Layer 11 of a small transformer language model trained on English Wikipedia (18 layers, counted from 0, width 96). Numbers have three digits each and are written without spaces.
A neuron's activation on a vector x is GELU(weights . x), where the dot is the dot product.

Input weights of the MLP neurons that the questions are about. A number n stands for (n - 500) times 0.0019.
n15: 586593547304438582390474678480433436733445377310522434398566612390456472698745413446379400425590585540420480439489631532645492542630622373368593717252507471757574613602634414628540376360355213573585532429636647381593641600382511394702571504626611488542638665485631538504276057398371466463
n21: 747333319767586617385837394449409666191713451591364468447560680519500508460439518459403361277570664457406609718376378609522581427607569758491352514539470521342669394541438546456411529426526423415266537614590671439456358388612309425667363789504475075188545631623988605472637412522496302522
n23: 521392516397360647602587469689440504546360424259644482408177492349585335668461214428504531644517521432527551451351630617544388490319256370522205669423492707402471568471731475417597590454281824349720445552428168621307371607285660636551525396826488423513793524487664677805517628230553553717
n29: 709333460464475544382553345663528581716210425472461229670405287295567458582541455646472376666456524524347240537603771663455546428529425347435508526640473417547325590276422523342653534396588538533479226395642464780299420628488508610290308670452358517348599617394339650672599743618691602371
n30: 488416414640500145278539539482479728529554766509454238647483421396441643539768356802652571828345462403328488342462349529368597591443521676435460382589700420601812362472570554530266459447376264407616514509744559487281887654467487435580434392462398419504588669374638596459327523405209374745
n37: 468739467450626461373489437470534616585612517570670625299420551450511331382463460456486419273483469530523513578602582389621483735534572517528558280333568541472487558410445495441489529382413319569617446557483464620602589563484517543550449593506497695373474550283601568524506542435372551370
n40: 671402286496633576479299566593648562273523432612645470284343504454170576500614445492540470548544381632377605422625306518519436629370783493471564538623602280593428624421541699251596373270421538324666446365397579402453864597566511415536431420428483458571649503468482571539386488467529460445
n50: 602551483297682246511569488625387401541448488345730496649560493517467442558550712669504484393214635359562514508373504511306402289407316637511735440590673556485468578432465584309589374480383756438642448446418612273592884527290648634470460336617507440702336511322474278557470568527642596386
n52: 233326480726431456461283317477518597547610414303577340371573445425392412563593097646705455336628661560392563671301416661761445466514317531762441477526692728543696771616604627575259341445675656491390228606755561434700452495492583451032315394609572542459672554470461566302517453651371625412
n85: 645672360748550375370674511433434559565562546584593519455464330648457553395426616462500515526205420764515474568659530681470477315466660308325595407771539522475434439649538362344407615402383481621366202793518496584357511613588555575522370319569380388617258413518518421535677547396302623566
n90: 276459188488462520488274370351440592578383636373520467508520326385457561676528508695654426339660678312110478398520404651545566562336302496492583690504601672457451496658500185331609693393583429628326364468665287476507567574637767395327538436460435458520525571637516656470555771431378779516
n97: 528676567577342423442567515417544593525627641327518408440351593490706577594407308668623519433485420576648583334544667742545252475300456648552324672482529590467371532350349479582331486513507634534500441694413344522322584473387511392285267314665507636409500476457597740401489645623126593333
n109: 481409469533482574582544558647540375444444503641734730310526523304536291524554596500657451548500593480472582479563686510683615714538317490507322375436556378603573398465265458673553532353547349427720185680467530634500567382436419459374452432520516457376590576381760462514639300500524538601
n125: 524753455463703384455358647597323537617427756290443419525370743552415555597337298633345577408699652585576485864508288424390500228508843276458487469660400484606676549289538488642460469478562625585530219713667541438515779428397446458325678392553508330398649667447605377297439623392295441653
n142: 409474575512500578452579588461725711367323342504335432400755476467649453298575513598300755571368696363420685546407757552542368417302496347313841496566624714601539391551386441380512668390258513615521233629630423315806398331362549613480378566279634357715504314427576584637561347579266521537
n157: 509486333331445598728646537517444365462469581399635412513465589397484419527722450609623300507830695558453624322620526487379636672517461414560564490464541510403410519519399348520574600579523312473572594632545422618339764554375323330652434500402330369493345602461564512496526444427384477503
n187: 740618347266297420425538607518407428587434303517595434675375329477471504820573405509547496555530634347704454491383585533716596481349567407457535496529939554471488136735695321449401484451399408422614563457766367736394584695464753594554573300341597331245574325442467531586612428837354359538
n189: 489390390504302447459362427185345576530437363443504256500340544561544330465477496539684539573249654359539449531485580511391602656702369527439414612572518433354543418586586613531533576470440461730736597783750496768345481317391492780268467458545525632686570603355404662334414794622573546629
n196: 643556639594660529658267760531656641282379453249625560492463432400528516318412508406554402617450684557542366716260733452610355523521459309166457727553841346480559621617513500417391712493442405636659452692463134640573525377441479366459500346807385278445606512484593504535516465500550207641
n201: 348285350299356213631546609520458554605604603351500301369334715754425573473550344619430354573454599350555590418315419737539623406567564381349603366538623414659758729663622349457451518411386305362651402647523530511447530484387592422787493392492647512637465475470496593824530638620547519446
n203: 770786680628644374365263459742569284405589651342575286402313590326492469218459694466332634349569584389342402674668712437492521369554532504516475577512602286600419484420641496529623781533339538471500465790576448383462464471601480525348380427753647342247771481623547511431540681541389656622
n210: 491435390614451429320547405434311378482516542553470477406411467408664370548412503513597561513569398531564430385638578512392822399567343603399410526432582500561627485623417575603409550433509513532668394544500276460639457554479435692482652666627586441471497415558503581520846658346371443385
n217: 363458191552352743496426541621315476520580559411524382451365504431690558695693356357418421729512544580413588591217549437479165839550504638684521161125480512348588365772517531304480469435605534387647716300635600472587359488546625438548609467669543338666642611405583496578600530435418356508
n230: 563543481415611594898591596138598438348457627484348496343472666482584441504454771526604454570475532468294677634294599623387072203559532603301479604455385368379519316454559437388596648343614266648389561347456548484519252597484500546476410418646669737500618685412532580360601826376604670414
n237: 721405457619569555661573711582580581262679738722507511496572426428593493519423181398375267585606395346335612384407456577593349313496385507544685508598504529482600493490545458316386493467721519590557259489392511722290439541479467312572556309598458465392485634589347646500636442493241352610
n240: 711405329114463557436628456551361663333733337382603132553552289339427550357354652732655333566438491470478622742793654470298550402585509320491450704322402582604392406603478399597342508309652637464550766562560681692211383356462487323375177601526504574626491409594534492748543519699700296548
n243: 362356216599437569555513416500513387441427581574720397640393550360598756336272540923724276614465861351625391802376474517611428345496539517474567716500681653654422419643455579369487788392453694335374426557654410275673810464541405311453446517801288336411513627555555500500402385391474342657
n260: 614608445482508374409449413504379605609459645632588448659486663574605418474576507344431370160583753422397374596588457386500385552544621374311396633379423616535466447602566410706409388446682459689522462493366383547333439644517668355511586713368345538566378389254451617903355542507464522615
n275: 640467756364512570231571480450286299538631698395733508532446538479569284652547683549547552551347450431351609668300480360396508500412202374417314442500310515589593408589380334721385537304691781589585200567465488488445450749586504516419541528659466302436432500301401427588650595761409504453
n298: 445475423364225565540749615591589675453530303258627479545655578413567554670180636500496391762602705409413496351464557414500316545197644691410588303625594528540558460619367469488619392193496567538563621373305668326436448413473722303588523451363403756388608447627512530435520444839771373455
n344: 750535373328246415537421521555507576483721511456520479462500566506570682874317483656562627331503649681500549500493390444461546504552618689583592460514480376419536717442539372590533542671466560303340562235440348333532473254578599559507346362388503353644493481523570672537443471486431542527
n352: 506490343471457526516539568885373584575507387443487470419601512331500387588558383503629493477474240462322543595383474587438430632389421503422656710618512296487561566424526392523663473494331503266543500523544648548473367507680391549446436548490540645569615422459522694401399211555633370580

Each question shows a token from some text and the vector x that enters the MLP there. A number n stands for (n - 500) times 0.011.

" M": 402332549583461498583546507678456562498476500552548516465438334646507722399608626524542460437574449438600339502457506257585529553447510585235572573470448730308441414219474641633615246601484336381384420524270547777647378719645565540484559503516651639459532417514581246479380442564527448463
Which of these neurons fires most? n352

"A": 255348636462306470393414542495386446415492624541419417546599304676331603485445692442576577501604423529528401407325333396472538579408573670442620473664434680451450464405489535613633328772513603365424503452469603504467157632744580521612499505299769618556382386655372400486495610507604557623
Which of these neurons fires most? n298

"H": 566380529463341487465544559672329427494460616557481486438577328725415689485607676548426467434669547516524202424323483330483435479310574622373549485518503723286461479504512691665611330588568498362456340499251444602622344614674472596600813461429697655416636422561455304447453440513543401569
Which of these neurons fires most? n298

"Z": 537413553427300473498562587598391523568413574593454479476605186675419606441702726535474538403566554577599250571371455310546428422338572588410512548595448700374530456384442656672645419595497460349404444543256455574645327625738467439557784472305626650317647433514380308450464557487577409568
Which of these neurons fires most? n298

"14": 368481623577568377545498633551422423321580634581551217446526497581382685385730503548398571388548521405646356338601514392483582505559323568539404559663363726442342508348543628612504429550612477595481412521528646689585274598640494421473854361385613341432458433531290254544475461544484456501
Which neuron fires most, and how strongly? n237, at about 3.1

"ing": 263460411533462502555364425571471471388571693527532565485530461741482668407593697664367400460466464631732323388533509380502511472504587469481523535372361798465419355381447563370613499762552616587400519409362530404608556787509367557434576603268523429524557286568493450596628489553217388436
The two highest activations, in order: n243, n260

" |": 372566491386518590603372420643600541315524588579504480415384426756472663497405688694407538572527437455646390442551438438573450623627398552575387467406482826510481431278375613530496381897518425502425495277366422484622450741675366342529514509285474476450467460602563550494315425510483522531
Which of these neurons fires most? n344

" and": 316535465454372393567376448684423490347563603264500616499559528679429611539628553703602416406410443518597378426462548465471464664465461506436492594467338817524433549159432671532372380652560377419446376418448646675498400522603513631512847559382551467455561382522619528532488530593400431355
Which of these neurons fires most? n97

",": 484426557421411465552467554636424335393401509467559709355719408679465627492677551547471410539596640581561454405436485362573677503477473239665358465474286842461338415330474583404651390570694430570515547436523553584551383455615317620578696582353614347583484510405512304566491490545430471341
Which of these neurons fires most? n157

"L": 260432619491411626535488447624346486360531485498399413500469272701480744479649755534536558382519562527499331327509390556395646347385437607450525631674428712393498374433390508728494388810613524486353442455234534582554427676684504424563561475326663635427496418566512441460350481426589493675
Which of these neurons fires most? n90

"os": 422348629452411312390569508602529521422414542420436638566629409626575514453777552652444485598333507497559350471552442344624417585478411565517503527584357692661493415433417710431499352580812321562466387407385508610609386508548350607615777514569584362206558313593457200521463621490458410537
Which neuron fires most, and how strongly? n275, at about 3.2

"ches": 434412488501480563498574557725553499247532740621620446503361336722555592432642668478396520414562437462604421398582457533451511604397431621457456543674404781493452346327373603440370343627700455561527386494303522576507298531645531513461786496324565462258537467447452245434484514567504594486
The two highest activations, in order: n237, n275

" n": 335544507470494409556532593580425542419438461620501673455706307655614576537727555598572406488452599540449303490502511198496358572541408463475423549419371656430400494330367605494496343497557275530513494576272701847601477548651431530688754435590591483289615519659577182434429470390486398467
Which of these neurons fires most? n109

"ner": 305396683521523511568486421459420351448382607515418551512545517761566679361713507557459530565722335494674285472461484369568686479357591264616430530481350643579287502519436650291521348615609547624556698363367452509720457654564331470590498609255484238630502398540385502537638478451459507355
Which of these neurons fires most? n210

"11": 457457476445448317663509462517459511407600554449460570431622506819423693525624824725380534476356542562654312523424356325516376458483545603467349637449350692564390306205514489568494421825624494602344447402243419482606357525557391642546729604437622493430614556494335406432453599523483578445
Which three neurons fire most, strongest first? n230, n344, n260

" 18": 505422618559494278513425495660558528446534689579477467301532394718386538474568596594360448370672479571545186552484365225663423445633596463511448470485368771485340480255608538532631438494534467574330480445521582530666329444494484696318742582479704671414526442429566236549616559468442463414
Which neuron fires most, and how strongly? n125, at about 5.3

" f": 433423484536407365466657417656505470418591640659554492462469380584517720340752649577404415402608493581631356473421581294498420583538457363416531571537372757427421515296536698441532380647533305588493406558384470717619444562546375590529732461555614577376524482464588245351255536438385562439
Which of these neurons fires most? n37

"-": 515311751456412519461489456550442542423501444551423414523551465646378530488607672631597442333482453704567297549458468586488490704457449494367450576433437801527454488104536616436545433723573381361537423463574558560494433626598541553621800587293581555389582355573427264407307490564564495432
Which three neurons fire most, strongest first? n29, n352, n260

"ine": 450459605536373525461503560509480495324538503382402304593558425606259621277432529683470612486548352537544440596346231502414630686488476656513595589577239748634385503400587587536545372746524625404532379446431558466651241639563433500658569469448544416541482209629442315553585599549502490499
Which of these neurons fires most? n275

"el": 339428734365503533432541639509516385219340655547456478437530490678442610361599603507432523485399340564710372460505409491513539718379502565503608470646480684439333591318512607424485357543627485559529431497365526781780271640609303606737681464430561405359512453531425346441589579447480489346
Which of these neurons fires most? n210

"ally": 284467555562457589490524421441399421429556497462232431639577217780437641496587647737556504519631488566485221428430400345348681506420505561549433553615406751594497454523486532358417370782543517457510438559346368432693445708588410364740598466340654362577478508496472516262474670496462470558
Which neuron fires most, and how strongly? n90, at about 3.7

"en": 470284575382421515629603487657494517380479596491604511493473321637464690291671623542579435393440490556656453491439415384423381663456556383500442624604494830486463464188501686489543461580676295479560425531461523679634346666516516583484640465329558542398565439515514351333363484496379484470
Which of these neurons fires most? n157

"on": 530258687510450554588472406563414559284443555570593365559478280607403582187652454469511600403508408570541257544485450443446577610397553569410516612672398680474434590293619589537580434600691441477487457458418509789682339694587581513595648454351557359384587311593451229586422501534482519437
Which of these neurons fires most? n29

" was": 440359511394396539542638404718474349448436530520559593427612315750376589370717723615498458448467542582684324646447454479533464586447451417541363522523458798555306462320520610404373408587592256559501414547471458679513367453690469572565681494312623448483613434417638409381328600527425541467
Which of these neurons fires most? n109

"g": 385266478406443528488534593528411588287432524580246453596544218590499497464715622704502554423484414563606398347420715461547463621519476538413510617654249682454399492302465573583455424560635481517566456608366463655687270562713370467574756478362632634422591453472545342287458556503461513573
Which of these neurons fires most? n142

" 1978": 507452617400513412489519401564507567391541680431540428449524489655280514391628705724260551493590438423697200569470510257559434638492364713538547528539371617504372542122561525598451432630568460634327495497350514536598191475630494623617788544556555509304613463563391499535485525526403458445
The two highest activations, in order: n203, n275

"0": 322440532475470368412472566732517466448588682562547498522525454660488682491569698552282442616575546474649427374539475369398483448482365511614429465554469793618274361205502644634541501709676430550262456395450497521469327537592453739439735490448557472255552502575543340435443427502468552394
Which three neurons fire most, strongest first? n203, n125, n275

"1": 277436479509544476625443481639470449337616514473581369432543440797391631509554703726453523552585478450608302493368389331536419560571434673475445672552507691471328439273584527495400361869519518397383413477349432486682405796704542455482682565351531597444526488597452412351353502388466478479
Which neuron fires most, and how strongly? n243, at about 2.8

" won": 421401481470409534504594471715529391512526595608645530390631382746385711340696683608449408351518438404767441578507562512474537669505448450506299522618493770463381454230537660532502235630527340509476423461457424714477361540563546486620648470329587508493493341442472333373477467547360415523
Which three neurons fire most, strongest first? n187, n260, n109

"W": 518423556485297541608578491629383540520456535588499487440562353737462638482647689634425567445679434608466167348314488308585403424323643579377538556626452714353499371434532626655551342547470422383371450519284423646552379544650403578525871521426684671408580460499421311464473471503446411639
Which of these neurons fires most? n298

"ose": 435513462427614517341475565438574434191498393678524304668465297660424636383575451480503431525512350553484228428527426590433556474534506684513492454480405621751481334374501481461622329722497631695531441390349573534774394699580538382667494517346709441466315389633694424511608608473401541496
Which of these neurons fires most? n210

" l": 447521533402439426513655530625459473385479541541515562435687341585491648590782628526567380532474597510516274490529582385535465546443446492400488509498378727391411494322395611507398346596720276623400418507247556742641480550533367567662732482593605623285627484486655248411401431327446443443
Which of these neurons fires most? n109

"19": 414340679490500302581530551541415418430559624490330410456639488625418693381617733742271543478545523532523289495371395229497405610636435593552465471704315730487394501225622537601517475721584478489407439614477625643544371461542378596457697434523626533465577395529364351442416549624488349379
Which of these neurons fires most? n125

"–": 340601520584511336574433515700524533437689655585362647386523177746502607467652637823437453600561259497662291348607383404502502489557459515419458406519581635430508401230420662511579365691474486439436481435432571535528409635610373435334585518462708593511493312462459460394314477566446497539
Which neuron fires most, and how strongly? n30, at about 3.6

"v": 340447617494517564574579508464584506263442630532463395490455458643498641353762609565442545469346404603761172512552518159627495721567484541525494500573478566360423543345517598486382369465634424543578504540425464791807291577656390486492737403463492441425438318457496241499514537427453489525
Which three neurons fire most, strongest first? n196, n37, n217

"if": 224452290496457582599417395606619465332706522562365535580303245757648620587541650620355510554618457496423411365439332305405573517533484487458498545392287632470398542560449435416700463834555705514438606466502442516670543765639388592632447506473475359560358421439504319401522447545450605482
Which of these neurons fires most? n217

"aw": 398371445529297518464410425579521481426618499666328545582397187755556665476534435672441497390549444596465195471548400418411696402591580479391490512498378688522525482522444496386572286750582583436457375378411496514664286713773476573717549423430669575609392605400590335304589495571591483578
Which of these neurons fires most? n344

" of": 494348549403365403494526459597393408353514558429480527556559474648471623501600574598462417335594423562568405376437431531643533682471389508448387598557441904516439525251526615492414448602614354535691397440485474741503322630571491614663729534244482404406545487507476260477443562640417510458
The two highest activations, in order: n187, n260

"orth": 297512446520398530485384510669508413279617603610517530478293324837544652524561480485482453506517417686546205407559432346444641286434515412491450551453446710499434436550271530447494516586616567737578562387393513529752395724594430524565586589387649344505457603563578349458621380465512542363
Which of these neurons fires most? n210

"akes": 405437500449476397540624412569611425280469502531556434509482364694493736450770612583448432446572523556660239401576385402596341600507511600578349530499384700623538418326431612328439423679653416686611358489387524496529545522628441434640759508468706256350435405580580292448433612532361483412
Which neuron fires most, and how strongly? n21, at about 2.2